Layer 6 of a small transformer language model trained on English Wikipedia (15 layers, counted from 0, width 96).
A neuron's activation on a vector x is SiLU(gate . x) times (in . x), where the dot is the dot product.
The model reads these tokens: "L" "or" "en " "H" ". " "White " "(" "186" "3" "–" "192" "3" "), "

The vector x that enters this layer's MLP at each token. A number n stands for (n - 128) times 0.022.
0 "L": 138, 165, 155, 101, 122, 103, 108, 76, 181, 119, 128, 93, 166, 116, 138, 169, 141, 64, 90, 153, 120, 141, 38, 159, 119, 166, 48, 162, 128, 108, 193, 88, 108, 150, 101, 148, 90, 103, 149, 88, 109, 174, 198, 142, 146, 72, 155, 174, 87, 181, 56, 163, 120, 143, 67, 82, 187, 193, 136, 51, 104, 83, 132, 135, 126, 163, 145, 123, 209, 126, 118, 158, 44, 220, 161, 73, 126, 99, 123, 135, 87, 98, 182, 135, 98, 115, 118, 88, 100, 106, 58, 119, 113, 139, 106, 105
1 "or": 76, 207, 117, 131, 148, 84, 148, 57, 154, 99, 112, 131, 128, 131, 159, 101, 133, 56, 156, 129, 61, 129, 44, 155, 119, 118, 30, 196, 110, 101, 223, 97, 111, 153, 157, 138, 80, 101, 155, 110, 113, 156, 136, 143, 168, 43, 153, 144, 119, 142, 73, 150, 118, 154, 117, 79, 175, 198, 126, 100, 117, 95, 158, 103, 123, 152, 122, 113, 173, 130, 130, 164, 58, 177, 127, 100, 155, 65, 116, 124, 71, 124, 145, 123, 120, 127, 106, 63, 104, 103, 6, 131, 107, 179, 88, 92
2 "en ": 161, 164, 166, 142, 141, 109, 155, 86, 60, 148, 101, 109, 95, 140, 61, 121, 72, 78, 100, 81, 69, 188, 97, 115, 106, 114, 83, 100, 103, 86, 182, 85, 130, 150, 119, 165, 143, 110, 129, 90, 118, 186, 142, 90, 157, 70, 132, 243, 133, 162, 43, 157, 119, 139, 126, 98, 134, 149, 78, 110, 98, 123, 119, 145, 118, 168, 142, 122, 164, 119, 144, 119, 81, 101, 158, 127, 125, 124, 121, 102, 151, 126, 47, 130, 64, 120, 94, 71, 88, 76, 106, 106, 99, 166, 92, 150
3 "H": 153, 171, 173, 176, 152, 180, 166, 94, 153, 95, 149, 44, 153, 95, 131, 127, 95, 47, 112, 93, 149, 162, 102, 135, 150, 168, 51, 149, 96, 103, 157, 47, 181, 116, 61, 159, 112, 92, 120, 99, 119, 139, 83, 201, 152, 86, 152, 180, 114, 139, 59, 172, 126, 160, 107, 78, 147, 129, 156, 110, 112, 73, 109, 148, 160, 186, 157, 129, 184, 141, 119, 100, 90, 184, 241, 161, 110, 159, 113, 124, 82, 121, 188, 110, 120, 107, 98, 89, 99, 105, 67, 130, 94, 125, 140, 80
4 ". ": 157, 151, 169, 147, 147, 114, 115, 129, 103, 132, 77, 111, 93, 132, 88, 101, 81, 81, 102, 99, 93, 200, 69, 114, 130, 129, 90, 122, 97, 96, 143, 85, 145, 140, 153, 177, 161, 114, 130, 87, 137, 202, 122, 82, 191, 99, 129, 228, 133, 156, 62, 167, 133, 128, 112, 82, 163, 125, 96, 88, 84, 111, 76, 136, 118, 183, 128, 131, 184, 99, 121, 126, 74, 130, 167, 104, 116, 151, 121, 117, 114, 106, 70, 127, 76, 173, 93, 80, 98, 56, 48, 70, 112, 168, 86, 104
5 "White ": 152, 156, 122, 168, 135, 79, 137, 85, 161, 137, 114, 123, 96, 114, 77, 155, 46, 95, 96, 123, 93, 190, 60, 141, 148, 157, 66, 98, 95, 81, 129, 66, 121, 117, 138, 149, 108, 90, 126, 124, 97, 137, 112, 163, 204, 65, 188, 186, 98, 123, 89, 138, 82, 113, 120, 73, 167, 130, 111, 157, 79, 117, 157, 158, 136, 176, 139, 143, 155, 81, 142, 87, 49, 176, 166, 169, 104, 147, 144, 80, 90, 139, 70, 157, 86, 152, 71, 46, 115, 75, 106, 105, 68, 162, 55, 126
6 "(": 155, 172, 94, 167, 143, 123, 140, 120, 98, 195, 93, 84, 157, 167, 132, 135, 93, 85, 103, 87, 99, 186, 126, 139, 125, 170, 84, 123, 82, 33, 166, 113, 173, 148, 109, 153, 138, 124, 171, 112, 107, 170, 131, 151, 140, 80, 173, 237, 156, 158, 67, 115, 106, 95, 154, 87, 120, 105, 100, 72, 108, 81, 104, 141, 99, 157, 161, 113, 159, 100, 180, 105, 90, 129, 194, 138, 143, 141, 126, 68, 139, 118, 113, 132, 119, 137, 92, 95, 123, 70, 57, 126, 79, 141, 94, 138
7 "186": 103, 179, 126, 143, 168, 135, 170, 86, 196, 127, 83, 114, 105, 118, 102, 109, 97, 91, 185, 161, 77, 203, 66, 108, 140, 108, 91, 182, 80, 98, 156, 101, 178, 126, 134, 124, 113, 125, 152, 106, 104, 134, 126, 128, 154, 95, 147, 197, 153, 159, 31, 111, 157, 75, 42, 76, 186, 139, 179, 105, 136, 132, 137, 154, 125, 191, 135, 131, 107, 75, 91, 107, 113, 189, 206, 126, 148, 130, 129, 110, 111, 56, 159, 78, 128, 159, 78, 92, 45, 72, 136, 121, 105, 198, 86, 159
8 "3": 72, 184, 136, 115, 180, 87, 178, 109, 204, 95, 117, 166, 158, 126, 121, 137, 92, 69, 137, 120, 78, 186, 75, 114, 91, 81, 79, 192, 76, 52, 158, 75, 157, 152, 93, 131, 95, 69, 146, 114, 79, 154, 171, 122, 210, 83, 144, 171, 131, 163, 128, 94, 155, 83, 106, 69, 164, 186, 117, 103, 141, 122, 105, 141, 106, 198, 156, 100, 148, 129, 146, 96, 81, 135, 193, 127, 169, 95, 126, 114, 124, 76, 145, 111, 96, 148, 75, 114, 62, 61, 140, 146, 97, 113, 154, 104
9 "–": 106, 172, 131, 166, 157, 82, 160, 114, 134, 145, 122, 139, 62, 153, 124, 140, 101, 45, 117, 99, 93, 221, 98, 162, 142, 115, 62, 173, 60, 74, 143, 135, 139, 128, 125, 141, 122, 101, 134, 125, 111, 171, 166, 145, 153, 115, 146, 216, 124, 159, 87, 56, 107, 57, 74, 64, 150, 149, 108, 94, 115, 79, 132, 191, 101, 167, 144, 119, 187, 150, 160, 139, 120, 136, 152, 93, 165, 84, 141, 136, 114, 61, 117, 131, 144, 150, 33, 121, 80, 133, 144, 126, 140, 147, 70, 134
10 "192": 110, 189, 95, 141, 178, 82, 186, 142, 189, 122, 32, 132, 97, 101, 76, 133, 89, 89, 172, 150, 99, 225, 83, 133, 95, 136, 91, 149, 98, 115, 147, 123, 159, 126, 120, 148, 120, 104, 136, 114, 85, 124, 128, 117, 165, 91, 153, 193, 164, 190, 61, 125, 167, 65, 73, 86, 171, 151, 191, 100, 145, 118, 122, 153, 122, 183, 152, 159, 111, 79, 113, 151, 102, 210, 160, 104, 168, 137, 141, 104, 112, 55, 150, 123, 135, 172, 78, 88, 51, 72, 132, 109, 81, 159, 102, 145
11 "3": 76, 174, 133, 104, 201, 76, 175, 114, 205, 80, 128, 182, 158, 116, 118, 133, 102, 70, 125, 116, 76, 188, 75, 120, 70, 88, 65, 173, 80, 59, 141, 67, 141, 170, 95, 151, 95, 65, 162, 118, 84, 159, 179, 140, 202, 80, 139, 178, 148, 149, 109, 96, 162, 92, 102, 61, 163, 189, 115, 104, 147, 117, 107, 136, 113, 182, 156, 97, 148, 111, 141, 109, 73, 148, 133, 105, 155, 87, 132, 116, 106, 71, 133, 129, 102, 155, 86, 116, 79, 67, 165, 148, 113, 122, 173, 86
12 "), ": 97, 162, 163, 152, 125, 164, 168, 141, 90, 156, 103, 86, 83, 188, 131, 113, 96, 87, 135, 93, 73, 153, 115, 141, 117, 159, 74, 115, 101, 95, 166, 87, 188, 141, 110, 195, 177, 112, 149, 72, 80, 194, 104, 77, 141, 106, 158, 244, 177, 146, 82, 185, 117, 137, 153, 94, 144, 165, 94, 92, 100, 99, 128, 126, 113, 183, 106, 135, 166, 133, 124, 119, 134, 136, 174, 161, 115, 118, 122, 113, 151, 121, 87, 103, 98, 153, 68, 79, 108, 81, 95, 109, 94, 129, 76, 138

Each question shows the input weights of one neuron of the MLP. A number n stands for (n - 128) times 0.0069.

n236 gate: 114, 100, 160, 96, 140, 123, 151, 119, 177, 134, 116, 160, 116, 133, 137, 136, 138, 139, 150, 120, 112, 152, 117, 162, 151, 95, 129, 124, 140, 165, 122, 175, 82, 181, 87, 76, 131, 129, 119, 100, 80, 168, 137, 92, 139, 127, 82, 118, 115, 112, 89, 94, 140, 121, 152, 160, 151, 133, 95, 127, 84, 103, 133, 113, 130, 149, 172, 158, 114, 96, 127, 116, 178, 138, 112, 145, 140, 137, 131, 144, 130, 133, 126, 157, 115, 102, 89, 130, 136, 93, 104, 156, 174, 134, 177, 171
n236 in: 114, 163, 147, 125, 114, 129, 72, 140, 93, 180, 119, 143, 138, 122, 97, 100, 162, 157, 126, 122, 158, 147, 122, 112, 77, 126, 169, 108, 151, 134, 127, 110, 98, 150, 101, 115, 151, 139, 121, 98, 65, 117, 112, 120, 130, 77, 124, 109, 149, 135, 57, 81, 134, 138, 95, 166, 144, 133, 161, 153, 109, 103, 107, 91, 168, 176, 110, 108, 93, 151, 138, 126, 98, 107, 131, 211, 124, 108, 121, 129, 125, 86, 114, 157, 172, 169, 118, 104, 138, 122, 86, 116, 105, 156, 152, 117
Its three highest activations, in order, are on tokens 10 "192", 7 "186", 2 "en "

n244 gate: 103, 60, 156, 164, 129, 151, 127, 95, 119, 119, 90, 158, 117, 168, 97, 114, 143, 132, 163, 125, 168, 187, 142, 163, 82, 157, 160, 109, 117, 190, 178, 145, 104, 136, 122, 142, 176, 145, 137, 127, 132, 127, 187, 102, 90, 74, 157, 119, 131, 161, 118, 126, 168, 101, 124, 121, 154, 94, 153, 147, 125, 116, 147, 55, 142, 100, 117, 124, 152, 153, 151, 112, 113, 103, 141, 165, 136, 102, 39, 115, 120, 138, 115, 118, 154, 114, 164, 136, 148, 167, 165, 72, 142, 132, 157, 97
n244 in: 94, 79, 101, 142, 93, 162, 150, 155, 119, 129, 147, 147, 112, 176, 99, 124, 116, 83, 100, 106, 100, 111, 208, 120, 163, 113, 105, 107, 114, 157, 168, 188, 179, 138, 135, 165, 147, 113, 138, 126, 141, 131, 124, 142, 209, 158, 87, 132, 105, 155, 102, 142, 100, 145, 174, 169, 138, 83, 146, 189, 124, 151, 143, 133, 168, 163, 112, 167, 123, 127, 156, 84, 152, 144, 124, 70, 141, 76, 107, 161, 83, 81, 135, 120, 131, 115, 154, 104, 108, 106, 134, 128, 132, 101, 126, 127
It fires most on token 0 "L"

n79 gate: 136, 91, 111, 100, 107, 130, 116, 113, 107, 83, 114, 152, 64, 144, 123, 119, 104, 129, 141, 76, 146, 133, 148, 123, 88, 135, 161, 140, 140, 123, 84, 128, 132, 111, 138, 126, 126, 130, 128, 169, 146, 130, 159, 121, 99, 126, 133, 98, 177, 136, 137, 90, 44, 124, 93, 132, 138, 144, 156, 140, 132, 101, 78, 111, 157, 141, 121, 144, 153, 153, 142, 183, 115, 131, 158, 139, 88, 153, 111, 160, 149, 155, 161, 149, 162, 139, 119, 132, 153, 127, 73, 147, 134, 108, 119, 131
n79 in: 98, 126, 150, 116, 147, 119, 119, 92, 125, 154, 113, 122, 116, 85, 95, 82, 122, 80, 136, 81, 105, 146, 131, 171, 132, 125, 81, 121, 127, 147, 85, 147, 139, 145, 129, 162, 89, 149, 130, 111, 141, 123, 118, 140, 162, 184, 135, 159, 125, 134, 114, 85, 131, 119, 102, 126, 142, 111, 142, 125, 161, 133, 114, 102, 118, 137, 135, 122, 94, 119, 99, 152, 103, 147, 98, 117, 112, 92, 101, 166, 147, 151, 121, 150, 141, 133, 144, 150, 135, 125, 149, 144, 165, 136, 132, 76
Its three highest activations, in order, are on tokens 6 "(", 12 "), ", 5 "White "

n195 gate: 155, 116, 142, 130, 135, 102, 74, 153, 151, 94, 176, 169, 113, 133, 128, 137, 148, 149, 153, 94, 111, 107, 149, 150, 88, 138, 139, 149, 131, 120, 97, 127, 97, 136, 200, 123, 137, 112, 123, 91, 86, 113, 125, 151, 160, 97, 152, 141, 138, 153, 122, 129, 113, 131, 84, 149, 144, 167, 133, 176, 104, 109, 138, 148, 168, 159, 117, 146, 144, 122, 131, 166, 137, 153, 178, 140, 174, 146, 153, 143, 172, 118, 134, 139, 114, 93, 111, 180, 173, 149, 136, 129, 144, 152, 168, 104
n195 in: 130, 116, 130, 97, 127, 142, 142, 166, 138, 156, 130, 176, 146, 143, 108, 132, 132, 144, 172, 112, 109, 105, 166, 86, 150, 137, 127, 113, 74, 76, 142, 111, 121, 119, 188, 163, 113, 101, 161, 109, 124, 101, 108, 136, 125, 111, 155, 69, 133, 110, 138, 151, 96, 165, 125, 91, 128, 120, 141, 165, 140, 138, 143, 127, 144, 174, 124, 159, 97, 98, 109, 112, 165, 134, 110, 131, 96, 187, 148, 144, 180, 99, 163, 161, 139, 104, 112, 154, 148, 79, 125, 86, 146, 142, 104, 120
On which token does it fire most, and how strongly? 2 "en ", at about 0.4

n107 gate: 150, 130, 83, 143, 107, 146, 151, 153, 122, 147, 120, 129, 123, 144, 134, 109, 111, 153, 152, 133, 117, 106, 58, 120, 131, 91, 122, 135, 122, 101, 138, 107, 139, 133, 118, 133, 97, 135, 133, 136, 119, 77, 108, 112, 78, 142, 75, 79, 150, 155, 118, 112, 84, 117, 143, 146, 168, 154, 156, 95, 95, 120, 136, 126, 71, 122, 155, 114, 121, 145, 143, 105, 109, 117, 168, 135, 111, 174, 123, 129, 121, 93, 131, 170, 190, 115, 90, 135, 148, 164, 98, 130, 149, 120, 173, 180
n107 in: 146, 137, 112, 140, 113, 151, 181, 151, 126, 120, 116, 120, 136, 145, 160, 95, 100, 146, 134, 125, 116, 125, 93, 96, 130, 83, 142, 120, 112, 72, 133, 166, 116, 138, 140, 180, 111, 149, 154, 144, 136, 124, 89, 137, 104, 129, 108, 95, 155, 162, 108, 119, 127, 153, 156, 83, 143, 158, 144, 107, 83, 153, 145, 134, 101, 137, 170, 170, 120, 139, 148, 111, 123, 132, 133, 159, 140, 133, 137, 159, 120, 95, 185, 176, 142, 117, 86, 148, 115, 156, 113, 115, 113, 99, 149, 159
On which two tokens does it fire most, strongest first? 7 "186", 6 "("

n216 gate: 151, 133, 170, 163, 141, 191, 111, 116, 128, 113, 96, 109, 78, 146, 99, 93, 115, 92, 121, 111, 124, 139, 138, 175, 98, 151, 152, 89, 128, 131, 130, 107, 171, 93, 166, 136, 140, 102, 93, 155, 139, 79, 157, 154, 134, 137, 114, 140, 159, 146, 155, 147, 122, 153, 148, 155, 161, 116, 139, 155, 113, 152, 98, 149, 152, 133, 83, 125, 87, 129, 129, 176, 129, 124, 141, 151, 172, 108, 125, 133, 156, 120, 153, 134, 161, 144, 112, 121, 151, 146, 116, 127, 134, 129, 153, 149
n216 in: 137, 134, 101, 115, 108, 127, 78, 121, 165, 160, 129, 80, 162, 97, 83, 129, 167, 111, 94, 144, 99, 139, 132, 153, 75, 124, 119, 145, 132, 142, 151, 137, 105, 167, 120, 106, 116, 100, 101, 143, 141, 134, 136, 132, 122, 156, 128, 94, 113, 151, 87, 70, 141, 172, 89, 108, 145, 124, 150, 115, 135, 84, 117, 99, 127, 127, 127, 121, 151, 79, 124, 137, 144, 161, 110, 121, 97, 168, 133, 92, 123, 135, 129, 140, 88, 98, 114, 97, 128, 100, 145, 123, 130, 112, 91, 125
On which two tokens does it fire most, strongest first? 3 "H", 10 "192"

n28 gate: 127, 110, 134, 158, 95, 114, 119, 135, 164, 104, 102, 108, 138, 116, 149, 145, 143, 112, 143, 158, 106, 150, 66, 82, 120, 138, 196, 115, 139, 120, 127, 167, 144, 165, 120, 108, 144, 148, 118, 158, 152, 154, 86, 129, 113, 138, 126, 115, 142, 127, 157, 130, 100, 137, 159, 140, 147, 139, 155, 158, 34, 130, 130, 127, 186, 137, 126, 141, 103, 140, 152, 71, 98, 151, 118, 119, 183, 132, 148, 120, 91, 120, 109, 92, 107, 115, 132, 133, 113, 115, 126, 144, 127, 110, 84, 167
n28 in: 122, 142, 113, 106, 113, 195, 107, 106, 141, 155, 78, 77, 140, 87, 91, 117, 111, 137, 113, 96, 121, 103, 156, 136, 106, 96, 164, 136, 168, 127, 147, 108, 85, 149, 120, 66, 128, 147, 104, 122, 120, 136, 121, 117, 154, 152, 133, 157, 88, 131, 133, 129, 160, 129, 142, 180, 127, 124, 134, 147, 114, 144, 125, 130, 112, 149, 103, 143, 163, 152, 102, 124, 140, 150, 128, 153, 108, 116, 78, 98, 110, 121, 114, 154, 143, 120, 111, 154, 147, 122, 99, 115, 168, 132, 78, 114
It fires most on token 11 "3"

n245 gate: 89, 181, 99, 129, 112, 123, 78, 105, 130, 149, 112, 96, 106, 140, 118, 145, 103, 172, 128, 136, 122, 145, 126, 101, 107, 146, 99, 111, 163, 155, 103, 130, 83, 144, 98, 133, 122, 176, 128, 65, 124, 130, 123, 158, 136, 137, 90, 97, 106, 144, 122, 157, 154, 130, 121, 159, 156, 95, 64, 109, 111, 132, 129, 180, 165, 144, 105, 115, 105, 106, 108, 152, 155, 121, 210, 158, 130, 106, 115, 105, 151, 160, 136, 127, 98, 96, 114, 140, 152, 135, 73, 144, 135, 127, 141, 107
n245 in: 141, 126, 116, 86, 115, 90, 92, 104, 149, 144, 124, 96, 133, 163, 148, 141, 119, 141, 133, 134, 142, 104, 112, 171, 84, 158, 133, 111, 144, 142, 121, 152, 108, 117, 84, 128, 135, 124, 130, 91, 152, 118, 141, 75, 118, 115, 103, 126, 145, 129, 115, 153, 134, 76, 160, 148, 145, 92, 94, 108, 100, 109, 161, 168, 152, 142, 125, 117, 117, 168, 124, 131, 149, 104, 193, 121, 148, 107, 130, 98, 144, 154, 153, 122, 109, 103, 153, 131, 170, 126, 90, 143, 146, 152, 171, 117
It fires most on token 0 "L"

n115 gate: 118, 100, 86, 140, 170, 138, 171, 121, 94, 36, 150, 145, 75, 101, 112, 155, 112, 125, 136, 139, 145, 121, 158, 160, 104, 106, 150, 113, 183, 103, 157, 195, 172, 97, 123, 136, 158, 125, 161, 162, 146, 182, 135, 115, 102, 112, 90, 160, 147, 137, 161, 125, 125, 135, 99, 115, 112, 163, 180, 164, 93, 114, 144, 79, 100, 133, 105, 123, 116, 122, 177, 143, 166, 105, 153, 128, 99, 135, 90, 104, 103, 141, 121, 111, 122, 102, 164, 171, 119, 126, 87, 139, 177, 85, 104, 143
n115 in: 74, 145, 118, 128, 127, 136, 149, 147, 118, 140, 113, 136, 100, 153, 108, 126, 118, 127, 115, 130, 115, 142, 125, 131, 105, 139, 126, 147, 90, 206, 159, 132, 114, 113, 164, 81, 203, 145, 103, 128, 159, 124, 151, 163, 83, 162, 136, 119, 117, 133, 174, 119, 185, 104, 110, 117, 60, 130, 98, 128, 157, 134, 120, 119, 142, 216, 113, 112, 140, 102, 88, 101, 99, 133, 153, 141, 83, 142, 141, 132, 125, 149, 127, 180, 97, 118, 136, 109, 115, 125, 165, 116, 152, 48, 99, 101
It fires most on token 1 "or"

n51 gate: 120, 159, 94, 109, 105, 91, 187, 109, 111, 121, 162, 102, 129, 152, 142, 135, 123, 130, 142, 154, 120, 175, 147, 103, 128, 120, 139, 147, 146, 153, 150, 153, 115, 150, 142, 113, 90, 149, 185, 112, 103, 102, 75, 129, 154, 172, 127, 131, 136, 127, 124, 119, 126, 151, 120, 145, 107, 132, 128, 161, 121, 125, 106, 168, 121, 160, 135, 167, 113, 148, 163, 121, 158, 140, 143, 118, 132, 130, 128, 177, 146, 126, 130, 165, 171, 132, 125, 124, 98, 95, 126, 54, 103, 101, 137, 209
n51 in: 167, 148, 125, 115, 77, 116, 120, 128, 120, 145, 135, 100, 73, 126, 131, 111, 156, 106, 123, 130, 146, 144, 138, 168, 161, 176, 95, 126, 147, 141, 125, 116, 107, 118, 95, 171, 105, 106, 128, 122, 111, 70, 183, 104, 168, 168, 83, 105, 189, 130, 85, 151, 116, 124, 149, 147, 110, 167, 105, 131, 147, 156, 123, 171, 147, 89, 99, 99, 147, 141, 119, 149, 147, 150, 140, 80, 105, 143, 97, 134, 117, 136, 156, 115, 121, 189, 146, 106, 70, 92, 121, 96, 124, 155, 128, 157
It fires most on token 10 "192"

n116 gate: 152, 154, 112, 76, 130, 121, 66, 98, 156, 111, 110, 91, 131, 87, 83, 97, 93, 122, 73, 100, 159, 89, 184, 114, 107, 131, 130, 99, 153, 104, 126, 153, 97, 107, 121, 110, 149, 121, 97, 127, 134, 169, 160, 92, 117, 138, 147, 113, 107, 105, 122, 123, 91, 159, 116, 103, 138, 137, 95, 126, 120, 105, 101, 130, 126, 153, 117, 121, 157, 115, 171, 122, 152, 103, 172, 100, 149, 142, 146, 133, 105, 97, 131, 104, 160, 109, 153, 133, 95, 98, 115, 179, 116, 114, 124, 178
n116 in: 111, 154, 105, 142, 124, 112, 104, 117, 176, 107, 93, 139, 159, 136, 95, 118, 101, 164, 108, 156, 171, 138, 177, 123, 157, 177, 102, 138, 138, 140, 115, 164, 113, 108, 86, 157, 147, 107, 115, 100, 108, 184, 135, 95, 92, 134, 157, 80, 130, 107, 97, 106, 159, 149, 118, 113, 118, 120, 116, 135, 121, 103, 93, 140, 100, 114, 163, 141, 143, 112, 160, 106, 111, 130, 133, 119, 129, 107, 137, 139, 173, 103, 86, 103, 125, 133, 157, 116, 134, 125, 129, 170, 115, 104, 108, 134
On which two tokens does it fire most, strongest first? 6 "(", 0 "L"

n47 gate: 105, 117, 138, 182, 145, 165, 122, 157, 144, 72, 103, 118, 75, 127, 159, 140, 128, 139, 101, 112, 121, 150, 147, 58, 93, 115, 105, 105, 130, 114, 147, 135, 103, 93, 98, 111, 140, 171, 193, 133, 127, 133, 107, 136, 150, 155, 148, 128, 103, 99, 94, 139, 102, 110, 120, 120, 152, 131, 113, 146, 161, 139, 154, 115, 85, 134, 140, 117, 153, 147, 137, 148, 98, 108, 119, 115, 167, 134, 172, 169, 157, 96, 133, 122, 131, 119, 160, 123, 79, 106, 147, 159, 128, 134, 153, 145
n47 in: 138, 190, 150, 142, 122, 152, 124, 122, 156, 118, 192, 120, 186, 141, 118, 109, 124, 108, 116, 175, 80, 151, 152, 112, 162, 135, 126, 144, 152, 135, 162, 152, 142, 106, 123, 109, 109, 86, 119, 150, 132, 108, 146, 108, 122, 130, 141, 151, 132, 139, 121, 139, 131, 127, 116, 127, 110, 136, 140, 143, 148, 140, 104, 84, 167, 144, 104, 158, 104, 116, 127, 121, 154, 119, 177, 129, 158, 161, 108, 98, 101, 145, 77, 145, 142, 122, 119, 106, 124, 120, 153, 76, 131, 114, 125, 117
On which token does it fire most, and how strongly? 7 "186", at about 2

n149 gate: 157, 137, 47, 85, 131, 147, 120, 156, 100, 42, 138, 157, 142, 184, 120, 164, 131, 141, 112, 142, 145, 146, 177, 147, 138, 109, 139, 118, 115, 84, 156, 163, 160, 97, 112, 156, 171, 83, 150, 117, 172, 141, 111, 67, 116, 134, 130, 130, 147, 101, 120, 139, 137, 153, 74, 167, 96, 152, 183, 143, 178, 126, 139, 107, 117, 132, 169, 162, 152, 121, 147, 121, 128, 45, 133, 140, 140, 128, 183, 121, 135, 105, 164, 109, 146, 135, 132, 129, 135, 135, 113, 139, 137, 175, 129, 156
n149 in: 157, 86, 97, 132, 142, 168, 165, 113, 145, 134, 111, 101, 115, 157, 137, 101, 174, 138, 145, 110, 150, 118, 155, 140, 107, 145, 104, 131, 125, 143, 95, 112, 118, 187, 143, 79, 133, 118, 130, 104, 131, 97, 129, 113, 170, 162, 188, 114, 65, 151, 130, 109, 91, 163, 155, 157, 121, 103, 129, 111, 137, 61, 123, 92, 124, 171, 142, 136, 135, 125, 132, 139, 150, 118, 129, 85, 115, 174, 117, 204, 99, 123, 111, 150, 80, 101, 119, 134, 53, 143, 113, 113, 137, 89, 77, 128
Its three highest activations, in order, are on tokens 11 "3", 8 "3", 7 "186"

n62 gate: 103, 46, 134, 71, 190, 115, 131, 113, 140, 147, 100, 115, 107, 186, 157, 138, 83, 141, 131, 149, 141, 142, 120, 129, 209, 131, 139, 106, 103, 168, 126, 175, 149, 131, 136, 187, 158, 166, 121, 149, 153, 146, 174, 89, 147, 125, 99, 105, 118, 118, 114, 147, 169, 117, 148, 136, 83, 125, 111, 123, 140, 51, 143, 151, 116, 153, 134, 162, 131, 167, 147, 127, 122, 114, 137, 137, 135, 192, 113, 145, 122, 113, 131, 152, 115, 126, 162, 124, 94, 122, 166, 153, 170, 144, 144, 117
n62 in: 110, 171, 93, 188, 141, 171, 110, 92, 100, 88, 148, 160, 139, 136, 114, 139, 138, 138, 134, 120, 167, 107, 109, 118, 101, 173, 117, 119, 116, 140, 157, 112, 139, 67, 96, 139, 159, 159, 144, 139, 147, 148, 114, 132, 101, 167, 113, 155, 104, 96, 151, 88, 190, 132, 93, 152, 131, 183, 156, 130, 148, 107, 142, 144, 148, 94, 126, 128, 98, 112, 145, 160, 112, 129, 110, 144, 83, 151, 133, 127, 142, 122, 136, 73, 98, 124, 122, 147, 137, 138, 85, 139, 148, 120, 139, 108
On which two tokens does it fire most, strongest first? 5 "White ", 8 "3"

n25 gate: 134, 119, 72, 162, 147, 142, 107, 149, 81, 162, 146, 121, 120, 152, 162, 134, 118, 136, 124, 104, 149, 172, 122, 166, 136, 171, 130, 124, 201, 140, 113, 78, 134, 95, 127, 143, 143, 141, 131, 89, 108, 144, 171, 91, 149, 148, 165, 143, 136, 193, 131, 159, 133, 87, 120, 143, 133, 104, 129, 160, 170, 163, 130, 75, 169, 179, 130, 100, 121, 142, 146, 139, 125, 103, 137, 127, 122, 79, 96, 179, 121, 125, 117, 95, 160, 165, 215, 132, 114, 134, 132, 130, 167, 123, 135, 135
n25 in: 88, 78, 147, 161, 144, 105, 143, 190, 154, 137, 107, 87, 154, 154, 120, 172, 139, 107, 148, 85, 150, 164, 115, 166, 133, 131, 152, 125, 126, 110, 116, 156, 116, 136, 143, 127, 99, 118, 167, 159, 90, 133, 153, 129, 94, 147, 133, 166, 166, 173, 145, 133, 164, 155, 134, 163, 137, 107, 151, 188, 79, 110, 121, 158, 105, 122, 100, 169, 69, 125, 152, 118, 136, 118, 125, 174, 113, 108, 128, 83, 120, 172, 151, 157, 48, 116, 167, 159, 138, 100, 154, 140, 110, 178, 169, 150
On which two tokens does it fire most, strongest first? 1 "or", 0 "L"

n117 gate: 169, 105, 146, 120, 160, 153, 106, 203, 175, 69, 94, 99, 161, 170, 101, 111, 130, 147, 143, 155, 148, 118, 108, 109, 101, 121, 146, 92, 89, 181, 129, 132, 119, 91, 114, 118, 126, 110, 183, 125, 112, 110, 170, 110, 145, 137, 97, 151, 168, 157, 139, 131, 126, 120, 132, 109, 137, 93, 115, 95, 115, 116, 179, 92, 114, 92, 99, 125, 189, 141, 157, 88, 101, 99, 124, 101, 95, 98, 154, 75, 140, 127, 153, 110, 116, 159, 177, 150, 132, 98, 141, 134, 144, 157, 178, 128
n117 in: 128, 135, 99, 112, 136, 114, 120, 126, 174, 118, 132, 138, 151, 159, 125, 121, 72, 167, 142, 117, 109, 146, 109, 103, 117, 102, 125, 137, 117, 171, 143, 116, 95, 129, 119, 121, 136, 153, 178, 174, 156, 95, 140, 114, 155, 151, 113, 128, 181, 124, 131, 124, 157, 132, 201, 157, 143, 73, 58, 89, 93, 114, 203, 107, 110, 101, 111, 134, 150, 97, 124, 121, 100, 92, 143, 139, 148, 116, 179, 104, 125, 138, 165, 116, 144, 130, 103, 159, 122, 70, 115, 99, 131, 105, 146, 167
It fires most on token 11 "3"

n110 gate: 95, 141, 145, 133, 141, 126, 142, 119, 104, 124, 123, 132, 70, 135, 121, 77, 104, 119, 112, 125, 161, 140, 98, 164, 112, 141, 151, 104, 133, 166, 91, 154, 133, 142, 129, 82, 111, 135, 128, 152, 112, 112, 133, 171, 129, 93, 164, 124, 149, 148, 87, 143, 161, 122, 133, 163, 133, 114, 115, 158, 141, 98, 137, 129, 133, 126, 145, 103, 104, 111, 126, 123, 92, 122, 148, 127, 133, 105, 128, 158, 164, 111, 137, 154, 143, 174, 134, 161, 150, 127, 96, 129, 150, 152, 123, 101
n110 in: 135, 108, 177, 142, 169, 125, 118, 107, 161, 124, 123, 123, 183, 132, 121, 129, 158, 142, 142, 129, 131, 107, 133, 95, 129, 95, 142, 125, 86, 134, 149, 102, 116, 105, 107, 121, 113, 123, 172, 89, 138, 105, 104, 90, 123, 127, 111, 158, 94, 126, 128, 100, 123, 139, 138, 146, 117, 139, 141, 62, 113, 136, 142, 129, 129, 128, 140, 155, 97, 133, 107, 118, 133, 131, 132, 161, 128, 123, 127, 137, 137, 151, 160, 142, 143, 124, 151, 75, 89, 119, 175, 147, 133, 101, 144, 147
It fires most on token 7 "186"